Layer 13 of a small transformer language model trained on English Wikipedia (16 layers, counted from 0, width 128).
A neuron's activation on a vector x is SiLU(gate . x + bias) times (in . x + bias), where the dot is the dot product.
The model reads these tokens: " This" " is" " much" " to the" " ch" "ag" "r" "in" " of their" " b" "oss" " B" "ens" "on" " and" " their" " c" "ow"

The vector x that enters this layer's MLP at each token. A number n stands for (n - 500) times 0.0099.
0 " This": 481,422,525,571,670,584,514,552,541,500,378,449,588,505,587,442,429,554,399,477,582,510,417,477,763,512,500,556,444,488,467,458,557,476,435,490,501,647,509,588,574,522,495,520,431,473,564,499,574,514,453,569,506,408,360,475,460,481,436,510,558,440,638,479,537,508,486,453,573,560,554,490,404,418,598,344,516,521,487,464,423,501,579,496,448,547,907,424,453,565,475,620,576,517,450,466,627,534,624,528,584,547,419,563,455,641,472,578,482,553,484,474,447,492,554,542,485,548,453,305,473,520,447,548,601,445,527,429
1 " is": 552,685,683,582,598,671,527,413,418,555,409,454,515,470,458,487,564,591,624,588,606,503,473,595,856,537,475,577,424,541,594,299,494,621,541,405,450,629,526,431,672,420,520,328,480,564,534,507,477,482,489,521,505,464,547,544,374,502,509,475,592,455,589,462,361,456,466,555,548,556,494,503,407,423,713,501,452,497,445,519,495,357,527,504,547,441,788,491,492,551,470,418,499,511,366,428,416,342,516,514,534,498,347,607,436,271,488,485,516,515,538,332,470,345,522,418,452,331,513,401,630,567,527,380,486,373,634,575
2 " much": 497,540,629,452,677,587,514,403,371,556,478,507,636,464,481,547,364,533,539,411,443,479,527,642,910,538,394,633,429,551,454,527,468,573,569,564,445,679,592,541,443,479,438,432,460,491,582,497,479,471,531,563,504,403,587,525,454,471,435,488,568,400,507,412,443,560,607,447,524,507,533,496,529,362,783,557,275,614,366,452,672,533,631,538,530,334,726,536,458,419,441,425,510,615,346,489,573,292,551,474,675,590,413,488,460,441,516,576,477,535,537,348,492,563,498,446,353,397,453,448,586,553,470,391,665,451,616,458
3 " to the": 520,471,576,429,764,588,522,521,451,441,483,516,567,473,558,495,528,560,509,558,502,542,496,519,901,563,576,524,570,473,475,479,513,451,503,479,516,583,543,441,490,473,440,513,501,503,534,496,511,516,520,508,505,433,440,551,422,414,424,495,565,499,529,495,549,467,448,477,550,606,551,522,511,508,820,432,494,528,457,459,450,477,562,514,424,538,919,522,419,487,401,587,504,500,397,471,590,542,651,470,523,529,487,556,527,512,515,526,489,501,613,373,468,554,554,511,530,549,515,379,545,542,508,479,499,381,544,452
4 " ch": 463,508,678,460,457,595,458,421,382,456,482,539,528,409,438,413,442,586,547,412,495,474,369,598,590,524,403,553,511,579,566,481,519,596,506,437,457,477,530,598,607,376,415,515,428,540,487,458,437,508,330,482,505,466,431,573,176,536,561,641,530,429,419,638,675,549,428,515,656,301,312,511,507,445,675,400,411,565,513,425,404,412,660,383,531,474,446,454,456,325,454,381,323,568,272,559,464,356,508,439,706,491,493,433,439,443,369,431,608,430,656,434,540,584,533,489,508,393,538,414,453,668,427,493,396,325,525,666
5 "ag": 580,495,503,489,304,524,542,516,418,379,345,481,612,521,496,435,465,441,548,482,271,497,459,515,750,519,462,590,612,573,441,486,564,402,477,458,313,521,613,598,680,462,523,424,501,544,410,511,539,358,254,584,504,544,609,725,362,395,512,582,490,496,515,308,593,400,352,609,568,457,639,457,353,533,438,538,372,606,315,613,523,422,558,424,525,424,610,412,448,344,481,403,441,606,568,487,431,406,433,541,637,442,381,568,288,514,569,472,621,369,375,485,502,539,577,453,601,304,556,525,577,552,467,424,594,469,577,394
6 "r": 658,364,530,438,304,538,339,603,489,342,373,504,552,606,512,397,438,492,558,445,541,434,501,585,557,590,406,599,541,522,441,493,485,451,552,408,408,423,673,683,447,396,530,429,551,630,517,493,450,292,325,665,504,626,642,576,349,439,517,592,582,446,585,464,570,624,482,585,729,427,457,533,388,468,387,620,547,616,481,377,497,640,444,570,557,378,651,404,394,362,394,397,573,657,534,453,533,452,490,502,476,501,446,687,469,450,556,323,474,546,383,345,539,611,471,395,389,569,433,372,483,552,493,543,529,426,511,390
7 "in": 636,453,577,430,469,599,365,625,492,379,352,559,557,569,579,486,500,558,528,406,372,490,518,513,786,453,452,475,634,500,414,555,557,453,577,450,437,490,610,513,459,514,583,449,495,569,508,489,483,382,194,554,505,575,476,539,444,491,628,508,574,416,578,481,483,532,544,662,541,417,538,441,378,468,382,605,663,588,445,474,503,475,513,552,561,390,756,413,400,479,412,517,436,617,438,552,449,426,535,590,357,457,432,597,497,471,476,402,528,546,566,410,490,491,525,497,430,365,422,458,557,529,559,519,490,353,523,488
8 " of their": 559,478,511,465,757,541,453,494,482,559,415,582,565,512,604,477,440,542,582,434,495,523,478,507,964,497,504,443,499,421,424,436,486,545,504,455,509,540,565,522,516,477,491,536,391,564,504,501,433,567,478,583,505,494,494,599,435,441,505,465,509,420,532,509,496,482,448,502,520,570,508,506,528,548,714,586,455,541,457,464,467,476,557,500,473,519,852,553,435,524,458,585,402,446,456,530,517,572,582,387,504,504,533,459,504,514,504,517,472,454,501,445,489,524,620,540,538,565,491,392,605,462,517,532,642,423,539,531
9 " b": 464,517,493,418,481,580,446,526,448,452,464,621,550,462,434,508,411,597,583,556,495,461,742,532,395,531,557,496,338,526,384,504,442,453,440,463,461,441,614,463,627,498,494,556,439,449,457,432,493,329,362,560,505,514,517,546,327,526,630,751,382,338,593,411,531,571,491,502,484,447,145,513,399,553,558,510,578,592,653,440,497,340,570,424,509,556,491,439,497,426,576,441,591,566,628,520,357,332,596,534,496,506,544,339,436,562,517,302,554,496,540,523,479,564,672,546,487,532,428,392,496,341,543,470,623,256,464,381
10 "oss": 608,584,430,517,446,614,455,572,421,546,448,614,624,455,558,318,303,650,488,529,476,417,461,553,770,494,456,533,449,593,376,506,461,437,574,460,428,494,533,595,611,477,385,444,408,547,507,477,538,374,193,506,504,625,467,674,439,430,604,563,495,422,557,371,466,509,339,528,521,534,469,427,299,414,387,627,567,521,408,366,362,415,668,718,493,335,664,460,407,306,514,464,256,476,588,371,487,454,384,590,607,450,489,404,380,469,525,331,420,466,437,501,493,542,412,498,549,496,458,485,587,584,591,504,664,466,536,572
11 " B": 560,536,476,466,416,563,481,598,602,509,369,565,455,492,424,511,394,589,405,479,403,468,603,529,571,498,556,614,333,431,507,519,516,391,378,499,443,578,589,536,516,426,487,474,465,552,513,466,589,605,451,463,506,485,484,650,328,493,558,729,411,465,492,409,474,474,575,518,631,487,350,403,427,529,215,543,588,525,479,383,423,445,453,608,456,520,630,359,504,437,545,460,547,567,410,430,358,493,590,547,478,552,527,443,365,566,461,414,615,546,487,542,476,537,584,493,463,513,353,579,571,454,464,445,486,559,446,459
12 "ens": 518,524,416,450,377,661,439,584,550,389,521,616,466,494,337,515,404,628,457,614,426,440,585,521,637,603,387,417,597,469,434,511,475,452,519,514,595,448,590,595,649,447,489,442,534,445,587,506,449,500,274,581,505,552,592,617,436,529,437,547,503,555,562,594,294,484,427,436,515,491,531,409,433,465,213,618,543,533,421,346,402,375,716,599,473,439,662,423,414,407,499,436,380,613,661,379,449,445,595,697,629,488,570,387,364,383,534,485,372,489,389,440,554,301,640,532,550,351,482,457,649,597,554,500,705,412,592,581
13 "on": 666,466,478,447,485,563,421,631,570,516,402,530,564,436,456,494,511,695,412,518,417,504,526,473,709,491,346,397,464,501,461,542,495,375,501,524,557,553,474,627,440,350,399,435,514,548,562,383,483,492,285,503,505,560,606,664,437,444,615,440,580,499,528,468,454,512,497,469,575,345,599,436,477,369,232,594,581,594,519,285,590,472,554,567,435,408,742,393,369,414,503,472,429,590,523,564,450,552,543,601,343,440,431,500,490,480,552,459,462,459,499,583,485,441,587,517,550,435,484,385,616,473,554,480,394,345,533,473
14 " and": 471,587,362,661,728,563,458,483,492,609,329,632,669,453,485,433,536,481,485,589,608,451,393,504,940,546,533,626,501,456,506,420,495,551,574,461,680,498,468,588,522,446,432,420,426,490,493,475,513,517,458,476,504,573,529,500,422,571,530,522,556,499,544,619,358,487,522,441,503,515,458,499,516,454,611,544,589,562,484,443,582,404,522,450,475,506,843,503,539,574,478,478,574,499,480,491,490,469,549,772,464,516,434,484,444,372,523,502,628,503,380,583,463,512,530,567,434,438,444,532,461,506,439,398,546,334,517,475
15 " their": 576,472,452,495,772,580,437,473,461,644,424,574,549,496,620,482,393,510,566,503,549,524,546,547,976,526,513,433,499,415,458,473,479,515,447,456,522,524,541,532,555,489,475,514,353,502,558,456,441,578,503,613,505,547,559,613,390,449,478,469,498,428,516,493,516,511,382,498,483,502,466,527,584,504,720,627,382,548,507,484,533,478,570,456,482,548,820,543,427,580,439,589,503,499,473,557,471,544,501,395,550,442,545,412,463,544,575,485,467,414,530,499,485,534,637,538,515,530,498,427,565,497,530,486,653,461,493,532
16 " c": 606,593,542,560,459,541,447,511,525,520,465,525,615,428,473,522,410,654,458,584,489,453,538,558,508,603,405,432,458,513,421,533,586,441,474,562,376,306,583,451,510,478,472,473,396,521,405,471,459,428,374,648,506,548,409,552,297,546,512,705,434,422,569,531,582,554,520,459,526,523,229,527,456,507,600,474,567,540,573,657,700,421,764,527,565,555,512,410,522,513,662,524,524,529,571,552,487,424,456,475,483,300,534,328,608,542,477,256,595,524,461,638,436,467,547,477,463,434,452,420,386,568,529,587,345,404,487,455
17 "ow": 611,600,394,647,356,530,530,613,401,518,500,553,494,461,588,492,397,511,507,542,619,418,413,404,791,571,441,672,502,548,428,506,575,445,509,442,417,362,424,651,591,652,319,500,369,592,539,550,480,420,324,520,504,570,600,583,426,447,315,589,345,402,538,457,609,466,372,468,464,446,445,578,494,504,415,636,463,542,410,353,616,506,669,507,406,380,666,401,420,520,542,607,414,356,639,587,576,593,418,616,311,550,517,505,413,464,593,256,544,546,440,604,520,492,557,570,531,411,338,409,574,564,529,424,626,586,340,448

Each question shows the input weights of one neuron of the MLP. A number n stands for (n - 500) times 0.0018.

n204 gate (bias -0.273): 458,671,594,522,390,407,528,484,536,563,577,409,699,439,538,443,597,380,382,570,655,516,635,452,393,365,353,416,676,468,433,360,598,478,378,347,421,541,444,397,586,525,295,497,494,468,525,606,503,541,531,551,431,640,570,195,509,307,233,516,558,442,435,449,430,635,642,573,555,569,643,456,619,569,553,567,552,497,354,497,494,424,453,454,510,544,287,696,564,647,471,584,268,587,378,640,555,516,532,487,389,572,459,513,786,383,458,560,443,519,297,441,377,559,603,377,478,506,529,590,562,693,424,490,323,488,419,660
n204 in (bias -0.024): 523,446,415,389,481,392,411,600,553,465,539,317,552,346,494,420,558,546,598,561,526,533,513,408,612,439,513,447,582,442,435,584,416,309,591,406,490,652,560,454,624,188,554,716,565,376,446,567,529,321,390,412,551,402,341,411,708,542,471,383,563,650,477,402,364,478,369,503,411,586,536,354,411,532,488,804,394,325,445,516,494,286,595,500,425,436,462,473,601,177,330,523,424,490,490,503,454,591,552,689,506,321,382,513,392,569,595,264,711,455,296,509,526,610,575,728,548,536,572,542,526,444,561,539,513,519,354,467
On which three tokens does it fire most, strongest first? 4 " ch", 2 " much", 16 " c"

n251 gate (bias -0.135): 530,375,581,482,368,437,590,338,561,485,506,579,563,374,653,435,652,412,542,503,474,530,584,431,257,655,794,515,339,524,538,296,615,716,408,518,479,556,482,428,357,423,535,444,479,607,421,608,752,538,586,583,459,529,357,509,347,482,657,618,437,506,403,455,479,579,593,459,651,471,355,529,544,552,472,306,549,515,598,411,604,417,448,357,390,500,562,528,521,422,482,400,476,333,428,423,440,565,535,430,541,382,430,283,611,655,389,621,429,588,578,417,621,479,425,547,433,572,357,506,539,476,588,592,553,604,497,533
n251 in (bias 0.002): 626,414,622,457,503,393,441,416,553,512,328,509,464,500,584,354,524,704,433,569,344,466,488,702,604,672,648,503,470,365,560,476,290,587,534,455,524,425,690,500,746,398,447,551,603,573,524,405,603,527,559,715,487,482,473,565,483,737,609,479,466,363,423,573,401,551,457,344,639,420,425,538,452,367,576,460,466,654,512,560,574,503,630,388,427,491,612,487,482,530,570,423,512,558,515,394,605,597,699,384,572,413,420,363,637,623,736,404,582,353,396,564,454,609,515,739,381,580,558,600,478,512,455,582,647,538,527,473
On which three tokens does it fire most, strongest first? 9 " b", 11 " B", 4 " ch"

n75 gate (bias -0.074): 594,452,600,494,592,570,359,379,450,514,477,574,584,328,578,511,469,689,520,583,523,618,421,471,529,372,602,597,686,376,509,460,589,523,440,630,681,361,712,336,369,400,523,615,494,456,366,537,469,534,660,494,497,489,430,491,583,552,344,613,476,491,385,634,414,360,485,408,532,588,532,525,560,596,831,366,414,538,457,506,571,436,438,568,483,557,537,576,445,471,503,706,474,468,363,445,482,636,540,406,445,473,415,545,705,402,597,607,454,661,435,374,500,497,541,437,489,441,529,445,494,558,457,340,658,582,395,340
n75 in (bias -0.069): 506,542,457,618,494,435,500,399,563,654,463,570,506,423,652,497,512,531,269,555,436,753,435,540,536,581,362,720,370,381,445,445,518,445,391,515,677,625,453,519,540,448,673,533,290,399,597,500,467,476,316,522,526,458,592,472,485,643,274,461,466,518,247,652,473,621,615,409,522,570,570,542,548,326,377,766,660,488,534,543,503,512,713,730,343,570,561,448,451,494,321,481,457,361,398,528,406,540,552,500,497,425,431,541,596,512,615,598,399,637,351,488,578,484,528,506,561,348,411,293,541,559,558,478,354,491,521,429
On which token does it fire most? 14 " and"

n166 gate (bias -0.074): 375,545,467,406,419,321,676,421,497,538,370,492,500,486,519,511,382,536,341,467,551,606,572,392,279,473,532,459,519,592,598,571,370,576,531,533,478,407,573,387,365,484,537,476,280,451,419,489,305,586,497,648,484,473,500,450,691,606,503,425,431,569,469,500,282,505,475,459,567,584,604,452,387,615,551,530,430,462,478,459,409,533,358,553,505,616,394,560,539,497,517,503,694,550,423,651,553,486,508,376,524,520,629,472,519,601,644,347,689,592,447,444,455,514,511,541,484,492,522,390,667,552,459,467,728,391,436,406
n166 in (bias -0.076): 418,591,506,534,426,572,400,522,364,534,503,638,347,528,494,334,592,338,584,630,534,415,692,475,549,576,482,509,581,321,321,429,565,475,425,382,454,587,522,654,475,460,409,448,572,625,555,570,542,417,542,378,565,354,531,446,441,451,466,748,364,544,522,387,593,469,648,435,148,362,574,536,583,555,526,244,535,469,608,441,582,556,515,309,363,555,531,382,600,459,478,336,645,472,472,450,728,512,398,764,398,427,341,407,459,479,358,512,550,432,431,482,487,519,466,534,475,296,385,459,275,375,562,594,522,542,555,569
On which three tokens does it fire most, strongest first? 9 " b", 8 " of their", 15 " their"

n109 gate (bias -0.200): 506,568,515,533,410,451,503,440,488,488,549,256,612,354,434,601,559,405,482,500,533,601,576,473,396,530,642,555,448,554,617,422,503,392,593,428,320,461,488,405,588,422,421,425,200,488,248,506,512,509,488,651,449,506,413,285,598,416,635,397,528,206,752,308,602,559,366,446,645,559,710,488,547,553,559,476,392,488,416,590,494,404,447,546,624,500,329,650,506,430,618,629,546,512,570,539,497,551,584,390,578,352,372,475,530,471,586,467,494,509,537,497,617,488,460,548,473,537,557,454,641,439,479,639,695,694,491,506
n109 in (bias -0.292): 420,539,528,457,395,328,547,521,382,434,632,392,473,356,398,692,563,426,384,521,458,417,571,552,518,575,607,472,482,455,506,430,569,491,313,415,569,234,547,595,540,449,379,581,353,421,500,563,503,431,435,473,522,539,539,568,430,590,430,663,336,323,441,525,500,488,531,569,457,392,485,542,461,646,435,476,354,675,706,327,503,291,464,509,518,413,492,485,622,338,451,590,377,485,549,753,444,321,660,296,630,351,491,594,488,724,395,609,600,473,506,529,500,316,433,452,470,438,494,485,630,338,274,527,542,580,515,598
On which token does it fire most, and how strongly? 5 "ag", at about 2.7

n96 gate (bias -0.087): 474,505,385,500,503,537,634,564,558,543,471,367,747,427,523,405,617,566,456,413,615,603,652,466,459,317,508,571,521,536,549,464,615,577,587,578,595,479,417,613,588,415,515,587,534,466,482,421,457,459,430,508,579,568,433,355,569,477,513,417,534,508,458,419,582,546,484,703,394,582,508,657,345,351,423,372,548,500,490,464,548,624,376,622,565,510,542,491,424,492,495,558,704,482,464,373,503,438,533,554,397,463,559,452,576,608,392,510,438,441,440,467,537,519,568,567,551,440,453,560,434,289,626,539,701,404,495,352
n96 in (bias -0.009): 531,502,559,657,449,487,478,530,542,628,464,354,585,575,419,538,397,539,505,475,482,651,539,505,477,485,493,536,495,429,469,614,475,431,536,699,614,556,398,593,485,480,358,513,459,433,734,410,627,455,540,198,595,475,462,487,549,571,518,368,490,592,443,616,574,598,518,637,409,442,515,408,487,420,308,526,539,482,375,457,475,480,498,513,405,442,574,478,469,449,539,471,552,544,595,533,560,653,457,583,515,401,520,427,492,515,345,480,416,328,386,446,435,437,348,513,576,453,564,413,562,590,619,446,467,460,390,364
On which token does it fire most? 13 "on"

n62 gate (bias -0.092): 674,566,560,589,515,539,689,547,542,593,381,430,521,565,494,331,509,491,642,599,631,500,363,414,607,624,454,491,476,359,702,321,550,670,593,574,538,641,527,705,580,386,230,468,438,468,468,644,609,436,443,394,558,632,521,332,590,649,430,517,416,494,473,426,392,517,601,608,521,639,441,511,546,457,445,384,620,515,547,615,514,385,385,560,538,576,487,577,325,417,538,476,515,411,334,535,419,509,532,639,503,464,483,309,634,540,327,421,367,485,482,471,431,424,521,590,375,473,361,639,536,337,334,479,509,448,468,624
n62 in (bias -0.061): 494,452,456,364,467,339,536,448,447,533,628,709,515,528,409,546,521,741,451,451,451,578,621,680,542,594,530,553,395,674,387,442,436,304,557,436,289,457,443,397,417,576,518,436,435,555,467,533,494,727,432,420,506,584,371,638,426,537,350,503,506,565,606,568,689,724,298,567,550,418,561,491,488,599,469,512,713,491,518,429,515,525,711,456,565,485,536,549,432,522,444,553,351,376,698,408,434,611,460,415,436,513,470,557,627,685,472,546,663,360,578,491,578,402,497,637,412,606,472,438,531,454,479,395,723,446,188,571
On which token does it fire most? 10 "oss"

n198 gate (bias -0.071): 427,571,537,637,557,530,726,533,389,500,430,429,600,500,488,554,494,604,630,452,676,696,491,466,524,438,680,497,497,362,485,380,470,482,559,340,572,659,522,579,458,530,318,428,294,551,441,559,485,473,553,588,554,379,410,491,621,258,383,433,479,579,475,458,392,631,558,494,475,559,506,659,586,544,648,430,420,638,419,524,620,452,476,451,527,607,527,678,515,491,642,515,594,567,391,527,626,575,419,527,335,540,577,472,549,564,366,581,581,509,549,208,346,704,503,577,316,500,298,464,647,539,422,385,410,500,406,664
n198 in (bias -0.112): 500,455,736,576,549,666,506,539,617,584,533,474,441,632,562,435,474,466,659,559,520,493,337,433,575,603,629,417,332,448,471,559,578,448,389,523,621,431,480,457,153,490,564,406,530,553,451,529,635,594,452,497,468,423,585,550,447,255,389,337,493,698,95,391,533,461,430,451,503,655,434,644,678,545,561,483,389,425,434,523,381,579,381,605,474,607,562,533,513,325,659,701,537,427,404,589,610,549,412,432,497,611,523,426,832,560,713,405,434,373,590,347,339,490,692,480,419,390,447,540,600,470,480,530,536,452,635,629
Its two highest activations, in order, are on tokens 3 " to the", 8 " of their"

n212 gate (bias -0.204): 580,557,441,525,389,480,533,528,386,401,491,588,489,308,630,514,423,483,345,400,605,381,443,500,274,484,508,531,506,617,447,520,525,634,456,327,494,486,442,443,469,611,443,472,514,730,439,640,475,437,625,506,540,500,651,415,393,456,455,617,554,624,503,444,397,368,574,547,423,519,592,596,588,648,583,511,520,536,369,419,388,360,379,486,576,489,354,557,520,652,537,651,279,466,376,377,486,570,366,561,444,674,412,526,387,416,577,561,489,525,404,457,463,460,342,356,638,690,444,610,585,511,533,433,628,511,478,568
n212 in (bias 0.199): 529,597,534,643,494,374,638,678,378,494,624,469,523,503,523,651,327,607,617,424,368,494,503,526,525,377,483,624,523,469,418,585,553,398,471,605,449,393,453,566,591,492,649,537,526,346,598,614,300,581,517,725,524,469,582,696,582,368,585,541,538,434,633,569,613,413,391,525,596,545,460,558,617,330,579,383,517,534,429,687,544,483,472,500,423,407,531,452,323,491,511,512,540,417,420,594,390,469,514,576,517,410,302,392,640,310,537,537,594,615,480,561,361,462,365,455,413,589,503,411,488,300,494,460,630,586,442,491
On which token does it fire most? 17 "ow"

n191 gate (bias -0.094): 571,421,670,500,457,439,483,667,408,577,488,511,555,477,445,451,420,666,532,664,572,349,421,377,443,432,617,453,477,393,558,627,279,564,535,288,465,558,578,591,471,512,333,483,520,593,366,528,562,514,455,395,502,415,396,518,564,457,462,531,509,497,503,360,601,509,283,572,467,614,468,585,509,506,543,512,598,561,564,593,342,402,551,616,538,589,311,566,427,366,582,627,565,424,412,599,506,642,526,489,488,580,526,419,544,626,341,517,544,425,300,444,364,679,336,468,319,615,436,208,521,357,503,532,512,542,409,666
n191 in (bias 0.067): 478,413,627,500,354,432,533,515,378,346,363,488,552,472,558,646,539,603,525,793,518,325,457,363,418,560,431,366,444,473,576,610,412,567,463,402,524,528,541,317,623,664,515,394,568,445,542,434,599,433,625,626,463,338,386,634,462,335,531,646,422,278,397,537,357,333,556,576,390,479,445,416,606,467,483,503,447,702,457,592,300,387,455,519,608,415,497,585,528,472,534,628,385,410,673,432,475,432,454,467,412,484,702,509,351,613,519,390,549,597,478,411,478,604,500,464,494,624,291,469,387,451,293,389,369,398,686,488
On which three tokens does it fire most, strongest first? 9 " b", 10 "oss", 16 " c"

n63 gate (bias -0.169): 392,354,565,359,510,325,576,513,566,551,476,431,583,411,526,686,553,368,443,567,495,426,550,576,490,566,480,607,492,364,611,631,395,461,478,453,485,436,593,419,251,515,591,585,505,601,515,523,550,513,525,503,435,543,428,353,688,467,546,377,576,443,376,617,346,559,589,513,526,447,526,606,645,596,474,438,503,500,541,536,424,503,599,564,456,572,451,546,424,539,583,589,461,505,523,521,592,425,482,474,593,455,538,516,411,518,649,449,513,497,518,467,685,550,552,403,658,762,453,531,697,549,428,430,472,497,472,651
n63 in (bias -0.071): 305,500,503,527,586,440,688,659,442,481,527,562,704,462,436,505,607,381,440,511,532,536,664,697,428,402,505,637,503,443,478,594,393,543,543,576,500,492,492,508,288,430,521,559,505,638,508,548,484,556,636,530,521,489,473,470,451,573,554,492,536,565,530,566,379,569,719,261,448,359,414,661,716,513,487,347,445,481,443,527,400,613,407,647,608,406,451,397,426,582,590,709,456,530,443,481,525,533,478,586,443,633,527,550,451,440,736,484,446,500,437,434,602,556,549,500,612,536,530,467,514,519,368,505,511,489,598,530
On which token does it fire most, and how strongly? 7 "in", at about 0.55

n196 gate (bias -0.274): 507,599,493,678,186,658,557,663,406,429,536,497,447,345,335,542,587,376,398,516,588,517,411,487,255,712,365,497,576,627,513,552,468,604,518,451,376,432,567,483,457,542,382,588,711,474,439,693,506,561,497,530,307,526,507,570,375,373,516,529,616,392,560,447,474,536,616,468,507,442,719,401,700,516,506,441,503,653,396,500,612,562,516,470,615,494,341,641,332,602,378,330,556,368,526,333,510,516,428,616,640,510,539,345,616,513,609,526,477,422,447,424,437,513,520,494,736,434,271,543,630,576,646,661,480,701,446,539
n196 in (bias 0.256): 662,480,541,476,662,390,619,486,500,363,796,426,473,360,379,799,416,691,442,541,577,462,524,462,627,513,457,662,473,524,574,398,638,849,338,626,514,568,346,586,589,513,454,278,428,510,557,520,536,560,480,459,506,364,592,382,617,513,503,440,400,609,434,565,500,426,528,423,510,503,581,381,543,493,522,510,358,209,466,398,444,520,660,584,554,544,718,371,479,626,897,517,462,558,370,599,375,510,432,466,703,521,517,570,589,411,645,527,558,557,503,684,396,542,462,527,477,455,612,418,438,658,385,732,557,341,477,664
On which token does it fire most, and how strongly? 12 "ens", at about 3.4

n117 gate (bias -0.186): 527,587,597,490,543,487,477,685,507,565,463,448,517,540,750,448,493,629,503,622,609,436,312,443,523,428,461,594,610,483,672,361,539,474,556,759,464,503,401,295,497,507,358,625,547,513,565,266,597,664,516,457,500,565,460,463,770,497,335,261,608,517,642,400,411,349,524,757,551,703,566,620,448,588,682,316,493,437,629,500,671,586,328,452,497,579,527,525,604,580,517,537,601,447,223,520,547,297,754,569,493,554,438,401,580,452,520,517,500,655,584,378,442,568,621,516,372,567,410,480,365,554,490,417,685,494,335,407
n117 in (bias 0.003): 663,406,395,406,500,475,402,365,489,669,373,535,475,532,489,648,496,405,428,322,624,689,395,446,433,521,489,352,338,447,674,824,327,475,290,225,550,468,456,486,511,773,570,617,313,439,468,479,427,634,614,518,457,315,418,700,473,518,404,236,413,640,402,460,578,613,467,557,383,222,247,535,602,406,447,500,558,475,472,400,420,404,458,566,385,595,490,422,583,669,363,595,565,608,450,625,638,632,550,500,550,288,166,544,273,458,504,511,450,620,446,659,536,474,428,528,567,402,607,482,442,648,489,722,386,483,500,353
On which token does it fire most? 0 " This"

n194 gate (bias -0.097): 470,590,443,467,401,544,582,586,486,431,511,457,514,669,505,399,694,486,486,454,463,536,377,516,417,614,529,527,446,642,527,621,315,624,503,505,452,672,489,347,438,535,429,302,277,614,362,455,563,508,531,570,541,471,468,258,596,444,460,413,558,519,585,574,527,449,511,572,588,548,578,563,465,418,545,353,431,489,465,484,376,543,489,383,584,553,388,600,674,516,620,464,527,560,508,587,643,476,489,468,524,401,529,447,538,688,692,476,535,735,571,505,607,472,541,366,676,555,411,440,536,514,511,614,414,408,555,478
n194 in (bias -0.102): 622,511,367,627,413,571,677,637,587,601,695,638,518,491,613,569,676,566,406,546,509,580,633,254,598,511,640,497,500,480,512,538,509,485,691,518,532,401,696,500,509,442,557,378,474,535,517,511,540,552,367,465,482,583,553,479,458,509,418,568,533,491,616,500,602,512,547,480,494,503,611,491,371,514,427,400,622,625,264,491,415,325,689,608,626,809,555,606,577,362,544,444,429,421,591,737,494,503,407,520,497,518,517,539,450,421,550,517,480,546,541,525,548,581,512,344,488,571,283,288,390,591,532,438,454,568,500,394
On which token does it fire most? 2 " much"

n64 gate (bias -0.128): 459,505,543,523,507,513,463,450,536,611,416,488,538,571,455,502,438,451,556,502,736,561,533,380,233,655,429,485,553,500,415,528,530,435,460,598,595,510,453,411,467,512,365,639,520,460,591,456,652,550,578,525,486,414,528,533,478,527,497,454,587,664,431,361,510,371,470,545,559,463,412,517,633,677,554,487,400,402,553,583,414,472,618,557,422,465,307,464,465,343,419,605,342,399,492,568,449,442,512,450,458,592,582,392,561,556,559,623,354,552,487,361,546,446,432,572,458,352,475,594,526,477,380,573,592,429,480,475
n64 in (bias -0.104): 610,388,552,500,506,342,659,536,497,393,292,411,524,235,452,470,393,639,561,524,345,534,610,555,429,580,784,555,406,494,617,377,584,545,387,506,506,530,689,402,455,503,535,769,509,539,497,530,426,393,485,564,643,415,298,399,656,416,491,559,500,446,435,482,407,214,442,658,648,542,401,494,640,444,587,360,426,575,455,391,503,349,577,460,397,598,625,548,527,627,303,423,424,494,515,470,611,479,491,592,542,478,461,463,634,398,393,440,476,458,570,547,402,447,503,530,470,427,542,491,463,612,590,494,554,400,656,570
On which token does it fire most? 17 "ow"

n168 gate (bias -0.128): 466,556,521,518,531,406,609,536,677,564,513,554,300,542,600,551,487,563,565,626,444,368,228,597,411,497,396,568,412,492,399,482,454,392,725,614,549,508,369,495,469,423,515,418,448,430,439,589,490,367,372,601,554,480,443,445,557,587,503,417,513,562,613,568,572,449,581,544,656,548,585,525,546,475,541,516,603,531,464,448,434,288,414,418,477,610,463,489,401,544,508,495,442,589,326,518,310,459,497,551,325,595,411,553,471,678,442,482,570,356,419,460,458,465,516,644,587,490,523,370,442,557,523,495,459,480,475,531
n168 in (bias -0.092): 483,537,517,506,411,395,436,592,352,522,536,414,533,522,300,317,513,514,503,560,505,603,522,248,484,562,350,453,533,489,470,538,478,590,454,361,397,609,492,552,366,470,566,397,478,473,634,318,436,503,471,459,464,783,525,589,456,427,486,492,353,585,603,459,562,608,555,600,511,551,571,495,333,511,393,486,425,481,476,508,785,492,631,531,648,630,468,528,442,580,549,400,456,508,533,497,475,751,541,565,560,464,546,430,472,627,489,448,596,451,611,468,508,581,547,422,403,613,609,563,720,478,522,549,492,380,383,470
On which token does it fire most, and how strongly? 13 "on", at about 2.8

n120 gate (bias -0.095): 483,550,599,615,548,574,553,495,345,674,393,202,546,634,441,484,463,497,456,473,597,511,379,404,538,505,489,351,445,638,638,549,395,565,556,476,441,408,562,495,396,548,526,492,511,497,409,604,577,768,516,470,516,436,356,511,523,481,587,577,423,451,431,497,514,548,442,500,506,615,408,468,473,649,530,443,639,600,652,598,598,489,420,536,631,578,500,461,360,352,391,550,530,492,410,524,528,500,776,575,538,442,436,452,618,505,528,505,533,508,508,479,594,684,530,476,245,503,538,486,641,473,562,503,551,418,673,388
n120 in (bias -0.010): 382,404,456,479,448,740,540,462,411,480,750,414,477,459,494,434,457,482,360,486,428,479,535,462,557,626,483,429,588,575,477,457,532,387,457,605,405,399,437,562,547,526,517,451,672,558,346,665,330,600,463,652,470,423,573,530,461,413,593,514,527,468,311,588,532,626,388,324,370,511,468,466,786,474,554,523,479,561,320,520,667,526,659,500,421,649,416,630,400,617,532,352,429,480,488,547,595,619,613,500,598,307,526,515,506,520,612,457,657,483,321,503,616,563,688,486,529,426,448,643,580,611,414,567,514,330,528,535
On which token does it fire most? 16 " c"